Layer 6 of a small transformer language model trained on English Wikipedia (15 layers, counted from 0, width 96).
A neuron's activation on a vector x is GELU(gate . x) times (in . x), where the dot is the dot product.
The model reads these tokens: ":" "0" "7" ".4" " |" " 7" ":" "4" "8" ".9" " |" " 16" " |" "\n"

The vector x that enters this layer's MLP at each token. A number n stands for (n - 500) times 0.0072.
0 ":": 316,503,304,638,527,323,437,221,538,459,456,562,581,397,741,295,499,506,429,527,763,196,607,619,693,526,564,533,227,619,675,468,288,415,458,311,318,324,502,335,790,305,619,344,666,332,559,355,421,380,372,428,504,483,378,655,675,397,545,555,646,541,672,369,346,280,707,424,626,306,392,536,523,555,541,524,356,645,487,728,421,726,523,477,780,341,315,742,575,559,602,509,659,378,354,590
1 "0": 369,604,416,181,605,180,528,165,482,464,522,676,693,539,689,447,555,642,557,552,466,486,628,468,720,557,522,554,203,783,495,565,442,444,230,401,463,603,380,287,847,595,540,154,772,241,560,629,402,401,331,468,499,301,250,617,521,508,658,744,444,462,580,406,472,505,426,484,760,468,529,387,654,466,657,579,553,448,461,664,588,757,477,505,560,629,378,585,383,601,612,375,463,589,539,579
2 "7": 316,514,572,344,587,588,423,363,410,501,691,562,713,662,610,640,593,492,461,627,516,581,454,486,674,597,336,602,202,820,546,573,485,284,322,595,326,566,572,469,853,512,530,194,569,298,449,412,348,369,371,269,291,456,337,694,651,350,512,341,427,352,759,394,370,409,619,620,506,369,554,434,317,436,705,623,695,598,576,672,640,643,558,415,668,694,286,732,480,633,682,354,537,405,436,577
3 ".4": 230,599,565,339,692,400,410,407,414,438,575,388,805,485,658,448,577,459,567,635,529,606,578,238,669,661,390,519,495,797,660,581,453,372,409,287,307,614,564,464,589,345,433,318,701,430,575,433,493,428,483,537,323,294,460,473,606,475,561,523,555,198,621,454,474,446,575,584,427,516,406,630,423,512,824,807,669,701,637,618,345,749,853,612,408,487,530,870,297,419,656,389,726,350,604,483
4 " |": 447,489,580,524,657,638,421,242,329,570,559,554,756,282,711,495,485,467,532,628,547,222,635,394,596,745,448,718,373,659,556,557,664,410,497,89,570,304,455,583,693,385,464,431,787,789,659,473,399,728,531,652,384,450,361,486,778,647,590,588,513,585,515,478,351,131,599,393,606,485,403,373,413,484,525,501,559,639,532,671,343,673,619,589,623,482,259,747,530,595,609,641,597,499,462,370
5 " 7": 147,388,494,193,538,348,381,436,673,723,622,631,495,599,513,626,579,623,483,627,390,635,729,496,724,453,445,593,354,817,638,616,459,548,450,341,418,423,482,406,725,547,314,339,481,353,653,526,331,319,403,661,452,222,268,741,564,463,683,360,517,587,572,449,541,357,463,507,323,458,323,569,473,204,631,568,320,702,532,732,426,821,679,531,660,743,312,484,375,463,491,381,422,337,701,469
6 ":": 351,525,448,422,287,461,370,391,621,662,467,563,534,505,639,454,350,809,479,427,867,134,524,430,685,511,418,483,419,603,733,367,161,420,611,390,355,379,441,351,703,254,446,478,505,361,562,380,457,423,457,492,483,596,278,478,745,386,561,577,592,386,533,263,473,475,646,391,736,281,151,496,475,604,579,468,191,549,344,626,384,847,539,527,660,319,406,724,501,593,578,381,626,398,354,601
7 "4": 377,621,602,170,680,446,448,198,547,593,685,599,595,493,649,592,512,713,551,570,447,456,615,596,658,567,436,591,198,892,515,505,444,446,260,405,348,541,390,250,865,626,480,266,626,177,498,513,393,330,389,421,507,347,333,667,536,507,752,557,434,546,569,269,555,550,465,552,739,447,503,367,643,463,553,701,538,566,574,646,587,818,523,464,543,596,428,687,532,547,636,424,441,471,486,426
8 "8": 341,485,561,205,603,683,397,336,424,535,670,552,673,537,580,613,503,526,497,581,538,553,450,567,647,646,417,545,273,926,502,513,395,410,303,616,312,680,537,445,779,466,597,179,650,299,451,374,455,362,417,345,389,550,319,565,706,418,571,310,310,403,774,349,430,464,610,501,645,359,587,489,331,517,742,623,629,574,620,670,555,633,512,421,689,741,368,773,499,613,697,321,410,487,442,476
9 ".9": 301,654,499,241,755,351,392,434,403,466,625,398,737,498,611,461,579,487,599,645,574,631,553,278,670,662,470,539,454,819,629,486,458,409,355,358,330,649,486,457,596,332,459,326,659,389,609,437,478,393,496,544,324,281,405,468,603,473,523,514,588,194,650,475,517,401,538,539,390,538,403,561,467,477,869,775,618,755,609,589,333,782,790,641,396,473,507,828,308,439,673,347,715,364,672,427
10 " |": 485,533,568,447,617,676,377,264,315,605,554,579,718,271,733,598,466,512,600,652,598,178,645,395,571,787,469,688,364,674,567,544,668,405,520,138,541,344,546,544,640,371,468,403,768,771,723,402,438,675,543,671,379,506,298,458,820,672,538,548,482,465,503,431,363,174,554,321,590,422,431,342,351,543,547,489,561,633,480,664,350,671,614,630,589,499,313,777,583,589,534,625,584,507,508,411
11 " 16": 252,296,499,171,457,636,356,440,670,737,813,385,535,523,643,627,585,560,387,508,514,591,574,589,608,748,506,703,407,909,653,551,435,471,462,419,427,526,591,333,715,535,352,413,361,284,619,649,437,481,329,679,426,466,306,754,682,457,557,472,426,429,613,548,428,347,495,623,425,549,437,519,424,288,595,510,427,692,581,760,434,833,580,433,701,795,234,595,436,519,468,396,542,377,575,567
12 " |": 411,526,543,383,527,709,379,311,433,736,573,612,693,558,605,566,369,501,531,596,555,197,548,418,582,544,473,650,297,650,579,374,550,463,566,296,398,376,511,458,974,426,367,403,685,710,641,362,414,540,597,658,521,542,213,555,852,671,476,651,609,549,615,413,316,270,547,282,639,407,398,388,477,526,618,351,408,654,465,675,246,698,577,665,647,452,254,779,504,650,579,421,425,614,489,563
13 "\n": 603,485,327,566,589,406,536,293,626,808,650,347,633,436,444,388,572,792,646,489,685,292,641,619,602,616,496,652,522,812,591,550,507,537,494,275,407,377,447,413,751,686,479,325,714,364,639,345,138,451,482,362,577,342,497,342,644,434,182,585,540,442,439,474,466,330,604,597,420,406,416,403,463,629,806,394,414,653,446,538,615,573,438,542,743,385,278,636,436,815,723,752,551,678,577,552

Each question shows the input weights of one neuron of the MLP. A number n stands for (n - 500) times 0.0014.

n241 gate: 379,481,314,435,432,307,466,339,387,456,517,681,579,508,461,493,582,531,449,644,480,559,384,466,490,486,618,558,543,560,526,620,557,434,590,570,588,505,584,563,397,443,488,450,502,558,555,428,618,627,282,404,606,579,527,556,542,546,535,570,495,510,497,605,580,475,571,476,395,601,427,567,562,627,597,598,443,677,485,537,515,377,388,459,457,507,445,564,526,396,464,478,569,488,476,441
n241 in: 495,530,629,473,536,473,507,317,486,536,557,512,619,597,507,540,460,626,328,526,435,435,452,519,539,432,458,521,502,439,399,562,421,502,510,431,468,481,370,564,569,323,476,592,541,438,639,546,536,342,512,310,592,466,574,462,592,472,584,498,548,585,475,574,580,442,477,491,416,654,455,521,427,469,678,642,468,495,400,562,457,422,332,557,542,562,566,452,444,660,405,462,645,519,483,447
On which token does it fire most? 9 ".9"

n269 gate: 468,670,436,634,670,511,500,636,427,222,683,413,352,622,698,465,600,449,615,639,227,613,612,594,496,452,545,503,278,763,401,462,735,563,525,522,500,341,634,731,514,500,552,465,454,497,454,535,577,587,475,577,246,489,538,510,518,486,522,521,556,454,405,556,479,412,551,366,444,437,483,585,592,580,649,591,525,342,731,733,476,183,558,559,568,577,387,295,480,482,462,674,475,381,503,530
n269 in: 503,272,564,304,370,612,460,472,547,682,503,430,658,443,370,497,401,555,553,613,577,463,460,564,681,425,474,437,569,510,539,687,232,563,459,538,565,267,605,305,534,453,457,649,422,420,639,439,487,487,575,359,514,530,470,341,597,513,383,464,630,591,661,560,771,547,477,520,404,624,344,480,683,397,361,412,473,703,474,420,580,737,312,543,454,413,539,716,409,557,638,553,631,483,626,462
Its two highest activations, in order, are on tokens 5 " 7", 9 ".9"

n293 gate: 608,756,500,480,654,367,442,614,561,452,550,379,289,514,349,497,540,543,379,517,544,473,672,476,334,685,599,386,378,572,718,557,564,534,531,445,663,527,500,713,645,575,645,718,435,484,408,476,544,379,459,619,510,503,497,537,578,377,438,662,604,466,718,440,561,747,588,566,295,642,349,510,514,393,430,386,391,620,560,312,614,486,415,586,589,507,305,520,622,578,324,433,442,688,563,477
n293 in: 587,588,462,676,432,645,655,446,470,416,578,466,412,576,361,590,552,427,515,203,281,470,250,319,292,611,656,698,511,558,463,828,663,673,446,341,512,473,507,690,589,607,564,706,565,309,511,649,204,413,542,545,565,678,492,586,599,362,605,796,466,770,658,564,439,712,650,515,470,428,429,452,282,489,437,584,374,467,463,492,568,563,438,470,334,530,518,474,441,485,370,459,398,598,511,366
On which token does it fire most, and how strongly? 9 ".9", at about 0.56

n113 gate: 200,422,341,426,378,639,523,657,710,327,621,500,631,512,294,527,428,403,489,473,488,589,577,412,354,650,568,420,586,414,650,519,473,672,811,382,559,609,643,678,571,562,466,620,543,372,628,271,373,393,516,492,345,515,588,671,581,300,488,560,504,488,548,329,488,242,444,636,370,354,355,299,570,485,322,444,679,614,523,412,534,808,678,787,369,554,508,271,522,419,557,451,488,584,572,621
n113 in: 404,522,500,332,540,429,407,667,448,255,558,438,719,648,570,445,562,507,221,507,515,559,592,530,537,438,228,555,644,534,540,603,482,666,455,561,325,351,587,522,447,358,323,507,474,370,567,549,422,625,564,559,422,385,419,456,600,467,443,337,511,229,723,595,481,137,429,307,416,640,478,575,507,427,369,289,560,468,387,412,426,515,572,565,377,706,417,357,335,612,268,251,474,552,413,694
On which token does it fire most? 5 " 7"

n249 gate: 540,612,434,450,372,457,493,804,438,546,672,428,560,403,667,617,597,500,461,575,500,543,536,566,510,684,558,393,355,360,577,533,457,457,540,554,419,643,309,464,588,523,513,417,457,444,363,596,477,382,637,418,228,685,631,699,431,584,378,655,369,467,418,699,473,510,774,532,480,500,614,609,520,569,578,436,437,570,309,484,425,613,621,532,282,658,545,271,510,546,448,516,437,359,490,528
n249 in: 497,409,416,446,503,466,420,562,497,305,467,643,705,521,454,586,619,487,606,404,510,362,410,510,426,722,349,639,647,395,637,430,574,437,520,575,548,395,385,457,626,439,710,402,415,452,706,422,473,699,381,423,618,453,400,728,607,368,586,510,354,450,507,762,750,584,387,523,447,570,354,568,436,606,467,442,429,660,461,337,586,604,600,434,542,550,373,477,558,520,648,517,637,500,619,248
On which three tokens does it fire most, strongest first? 11 " 16", 2 "7", 9 ".9"

n127 gate: 348,265,372,413,577,306,615,414,423,394,656,420,453,533,457,427,460,470,497,549,367,575,584,580,398,315,476,356,461,494,367,364,540,623,603,449,436,494,464,558,614,581,565,422,660,368,262,363,717,469,478,630,494,463,488,543,491,284,389,403,469,668,535,334,406,698,518,619,506,454,795,533,522,571,415,509,525,503,460,509,475,658,422,454,606,537,412,389,488,494,585,531,531,537,518,361
n127 in: 685,190,537,473,536,487,444,639,598,649,458,493,467,514,536,663,487,669,431,579,530,526,563,631,550,552,510,477,571,470,420,546,549,307,640,466,598,653,603,529,675,483,500,546,610,303,600,520,331,280,607,421,510,417,329,425,728,523,372,403,425,358,545,340,447,787,424,513,441,461,598,481,520,366,562,465,630,557,474,716,559,466,529,617,619,530,555,585,686,317,400,555,563,713,516,481
Its two highest activations, in order, are on tokens 8 "8", 7 "4"

n144 gate: 494,574,414,477,390,451,403,602,277,457,433,342,694,425,320,545,534,497,548,362,423,543,591,534,477,478,400,332,492,460,378,537,543,650,354,529,666,706,433,500,439,526,545,391,440,473,649,480,497,571,688,580,357,677,359,694,409,483,451,494,573,568,541,432,532,543,560,531,551,370,477,456,532,351,508,624,517,427,553,534,353,435,379,413,580,565,558,525,500,623,464,596,540,376,623,570
n144 in: 460,430,505,503,572,602,460,563,399,562,529,644,384,350,622,521,447,451,349,447,535,524,497,468,433,442,623,434,521,516,445,481,553,598,524,626,363,484,539,476,511,454,500,543,562,342,619,422,465,641,497,623,452,495,529,458,454,640,563,369,287,320,520,426,454,559,407,295,362,609,537,391,430,598,482,549,597,410,466,479,609,525,495,479,492,716,487,686,477,478,390,572,559,295,587,482
Its two highest activations, in order, are on tokens 8 "8", 13 "\n"

n178 gate: 431,555,525,541,633,453,481,631,348,466,574,556,362,503,435,565,522,316,413,534,541,597,587,456,669,515,552,512,607,377,384,432,360,575,585,656,705,620,359,629,787,469,603,604,367,298,576,670,315,391,456,500,472,406,522,531,516,478,554,638,531,535,493,636,513,491,443,644,339,603,608,530,569,698,562,512,645,383,666,618,525,685,551,475,600,373,424,624,364,450,448,577,628,425,488,527
n178 in: 448,562,607,529,573,756,346,507,247,310,633,625,355,500,611,494,538,348,471,481,433,336,529,397,622,645,604,462,625,480,203,545,583,609,633,592,454,542,730,468,543,675,756,523,461,509,549,468,529,347,431,487,403,410,519,468,407,513,566,632,538,458,654,615,451,545,571,626,417,561,490,506,380,471,589,534,542,380,393,455,331,557,587,453,594,423,462,771,353,448,472,462,548,433,437,488
On which three tokens does it fire most, strongest first? 9 ".9", 3 ".4", 2 "7"

n116 gate: 435,617,351,664,506,509,620,532,488,355,518,399,318,627,445,564,439,568,375,460,445,611,448,472,602,759,506,524,401,484,461,439,783,512,304,623,513,326,518,570,557,485,531,550,562,313,416,416,559,466,553,617,698,611,549,558,312,612,532,599,482,432,375,509,516,531,503,518,451,546,534,607,556,518,342,530,404,642,497,659,368,433,283,515,497,313,440,570,348,562,557,716,491,580,476,570
n116 in: 481,448,399,389,506,579,491,651,512,607,500,566,484,367,379,525,379,354,553,615,622,333,500,419,409,644,463,419,273,541,436,331,475,438,627,593,703,573,749,525,417,396,503,481,443,554,522,370,446,419,698,456,551,547,434,425,629,704,384,703,416,472,598,285,522,645,500,392,556,544,587,503,475,397,553,348,456,446,485,547,522,546,546,691,430,425,650,375,317,408,491,456,575,344,577,665
Its two highest activations, in order, are on tokens 7 "4", 1 "0"

n163 gate: 368,607,549,416,401,467,478,608,487,519,484,508,438,463,516,614,489,487,425,492,484,646,586,495,424,647,640,301,366,508,694,460,597,588,748,533,522,581,476,611,514,410,500,326,473,520,380,375,530,353,530,519,449,570,379,609,627,484,365,466,513,400,598,479,628,522,477,593,537,530,569,456,416,527,553,581,497,474,315,505,503,615,471,333,382,454,371,420,474,364,566,529,670,513,511,536
n163 in: 601,469,594,396,430,576,370,518,442,544,570,556,254,637,612,563,382,460,507,425,444,466,485,500,373,431,567,589,464,604,440,637,500,488,448,400,505,559,541,613,415,394,576,461,433,484,485,362,385,461,420,615,330,471,288,507,515,481,375,689,466,490,431,500,522,463,509,522,590,480,488,524,507,410,541,535,594,380,507,485,515,508,545,457,550,558,416,364,391,424,454,551,522,405,606,523
On which token does it fire most, and how strongly? 11 " 16", at about 2.7

n349 gate: 395,449,484,528,669,531,457,589,429,478,409,641,519,347,414,616,394,333,577,451,614,543,478,706,438,560,533,567,569,481,554,475,383,537,588,456,386,843,473,606,683,375,685,316,594,468,431,590,612,555,575,491,516,512,494,341,404,406,690,473,346,556,455,613,453,373,536,582,666,648,714,566,544,570,491,330,334,544,451,595,365,307,383,503,488,565,542,457,578,444,479,632,506,482,451,512
n349 in: 267,526,523,430,550,460,404,585,510,507,411,434,567,532,388,487,641,497,556,616,656,630,500,245,660,311,656,461,555,540,613,503,490,477,608,619,538,493,533,605,592,594,669,597,443,449,487,651,453,599,520,443,279,467,768,451,507,431,442,357,311,467,639,694,345,563,323,575,559,387,470,400,477,418,661,645,328,726,598,573,619,368,642,601,529,447,562,559,758,473,441,388,583,513,454,408
On which token does it fire most? 8 "8"

n313 gate: 313,589,634,635,329,494,660,625,456,384,459,621,521,378,479,418,418,368,465,521,426,616,405,385,304,584,433,667,378,458,434,710,441,547,503,527,515,566,639,558,567,491,719,434,536,441,542,506,322,476,621,675,503,634,500,500,447,482,372,465,388,527,658,465,380,574,491,427,335,518,541,552,593,503,433,400,506,605,488,577,485,630,443,360,549,400,401,703,468,473,305,432,464,550,623,455
n313 in: 506,589,630,520,403,631,540,524,371,367,404,660,486,491,394,398,517,405,454,354,471,529,307,569,693,649,630,446,351,442,489,577,575,426,646,412,535,549,404,540,426,541,623,465,383,391,317,393,387,474,550,589,546,630,612,594,405,480,562,421,377,370,590,363,375,480,525,449,437,408,360,483,485,520,602,481,451,677,339,603,391,701,536,568,534,443,461,689,508,483,486,403,468,549,511,582
On which token does it fire most, and how strongly? 2 "7", at about 1.4

n325 gate: 534,506,512,614,379,503,625,503,461,512,488,412,427,535,678,371,341,406,428,424,585,637,500,436,537,336,557,428,298,380,423,482,540,570,522,435,668,432,503,326,559,604,370,377,469,512,386,749,595,403,348,393,561,540,530,473,582,371,478,661,306,482,487,346,580,354,424,506,349,451,358,518,374,449,560,515,574,421,608,297,458,323,706,506,533,618,449,721,524,497,398,458,506,555,563,456
n325 in: 583,680,532,561,525,407,698,592,529,487,481,516,336,547,310,519,450,549,513,484,385,490,650,519,526,519,516,604,606,448,413,452,529,456,339,683,415,294,472,406,758,658,627,545,348,433,339,571,618,437,403,254,767,417,408,415,641,403,372,434,300,619,590,497,516,602,383,340,345,319,399,392,484,497,503,420,487,491,566,532,602,483,506,547,441,510,391,573,568,619,334,320,487,522,531,521
On which three tokens does it fire most, strongest first? 4 " |", 10 " |", 9 ".9"

n268 gate: 425,523,398,515,506,491,527,534,476,616,415,524,575,387,636,582,430,454,565,509,446,542,360,393,482,346,634,491,558,530,494,444,268,627,377,460,488,566,497,477,515,497,586,263,298,506,449,659,467,574,588,521,560,542,503,385,557,790,543,552,459,357,429,585,425,566,658,608,553,399,600,301,566,600,685,627,386,397,339,565,479,556,440,640,596,358,340,376,526,404,482,582,381,399,532,540
n268 in: 724,733,471,595,468,529,529,616,574,585,618,574,692,387,638,388,583,509,584,403,312,686,536,519,419,516,640,586,611,566,421,578,532,603,474,447,427,565,494,417,689,409,455,167,372,463,313,500,497,542,513,685,503,666,587,558,481,516,384,573,439,480,412,310,526,338,572,411,523,439,606,289,641,474,343,434,582,429,551,593,503,632,575,698,544,529,427,384,431,533,513,429,734,539,548,571
On which token does it fire most, and how strongly? 1 "0", at about 3.3

n347 gate: 451,421,356,771,365,546,555,384,519,650,481,506,402,356,506,513,519,459,400,461,704,689,438,390,500,700,484,567,614,415,456,506,328,448,546,659,347,565,595,379,566,588,309,382,648,469,346,415,188,416,609,425,722,448,648,571,578,656,550,592,545,546,402,564,480,500,556,430,461,497,484,503,395,474,372,563,392,419,392,465,458,311,465,452,449,435,465,548,522,353,430,391,669,523,238,398
n347 in: 571,559,503,568,430,392,698,242,457,308,689,593,547,241,403,483,354,315,427,470,440,385,473,480,413,349,572,265,598,561,277,319,302,427,486,332,452,564,543,533,685,412,540,571,394,382,745,449,389,453,329,500,645,476,560,626,530,556,438,392,457,493,531,580,714,682,442,507,457,480,440,533,507,493,510,594,680,513,596,500,684,381,510,467,444,457,477,623,676,412,559,460,561,376,493,314
On which token does it fire most? 0 ":"

n375 gate: 469,449,377,330,622,463,298,601,497,411,485,485,568,503,500,443,470,367,473,311,316,568,497,421,386,485,407,473,380,472,587,381,555,570,488,472,462,611,503,584,578,571,555,494,556,558,512,253,417,518,394,567,568,399,640,673,577,542,431,515,497,438,570,497,599,617,373,401,540,271,479,333,370,600,539,574,255,394,618,466,341,264,488,379,506,418,560,530,363,491,314,530,402,329,425,336
n375 in: 424,555,503,478,365,395,582,311,749,497,400,639,414,574,641,397,541,589,613,768,418,732,490,522,614,305,472,528,469,645,509,516,655,427,346,643,614,542,494,397,497,375,424,513,487,681,413,430,586,525,490,465,411,548,528,387,357,463,467,382,367,519,348,572,567,560,304,565,399,699,685,463,503,535,384,525,718,421,466,374,566,566,408,453,528,560,444,544,617,465,565,575,541,544,463,724
On which token does it fire most? 6 ":"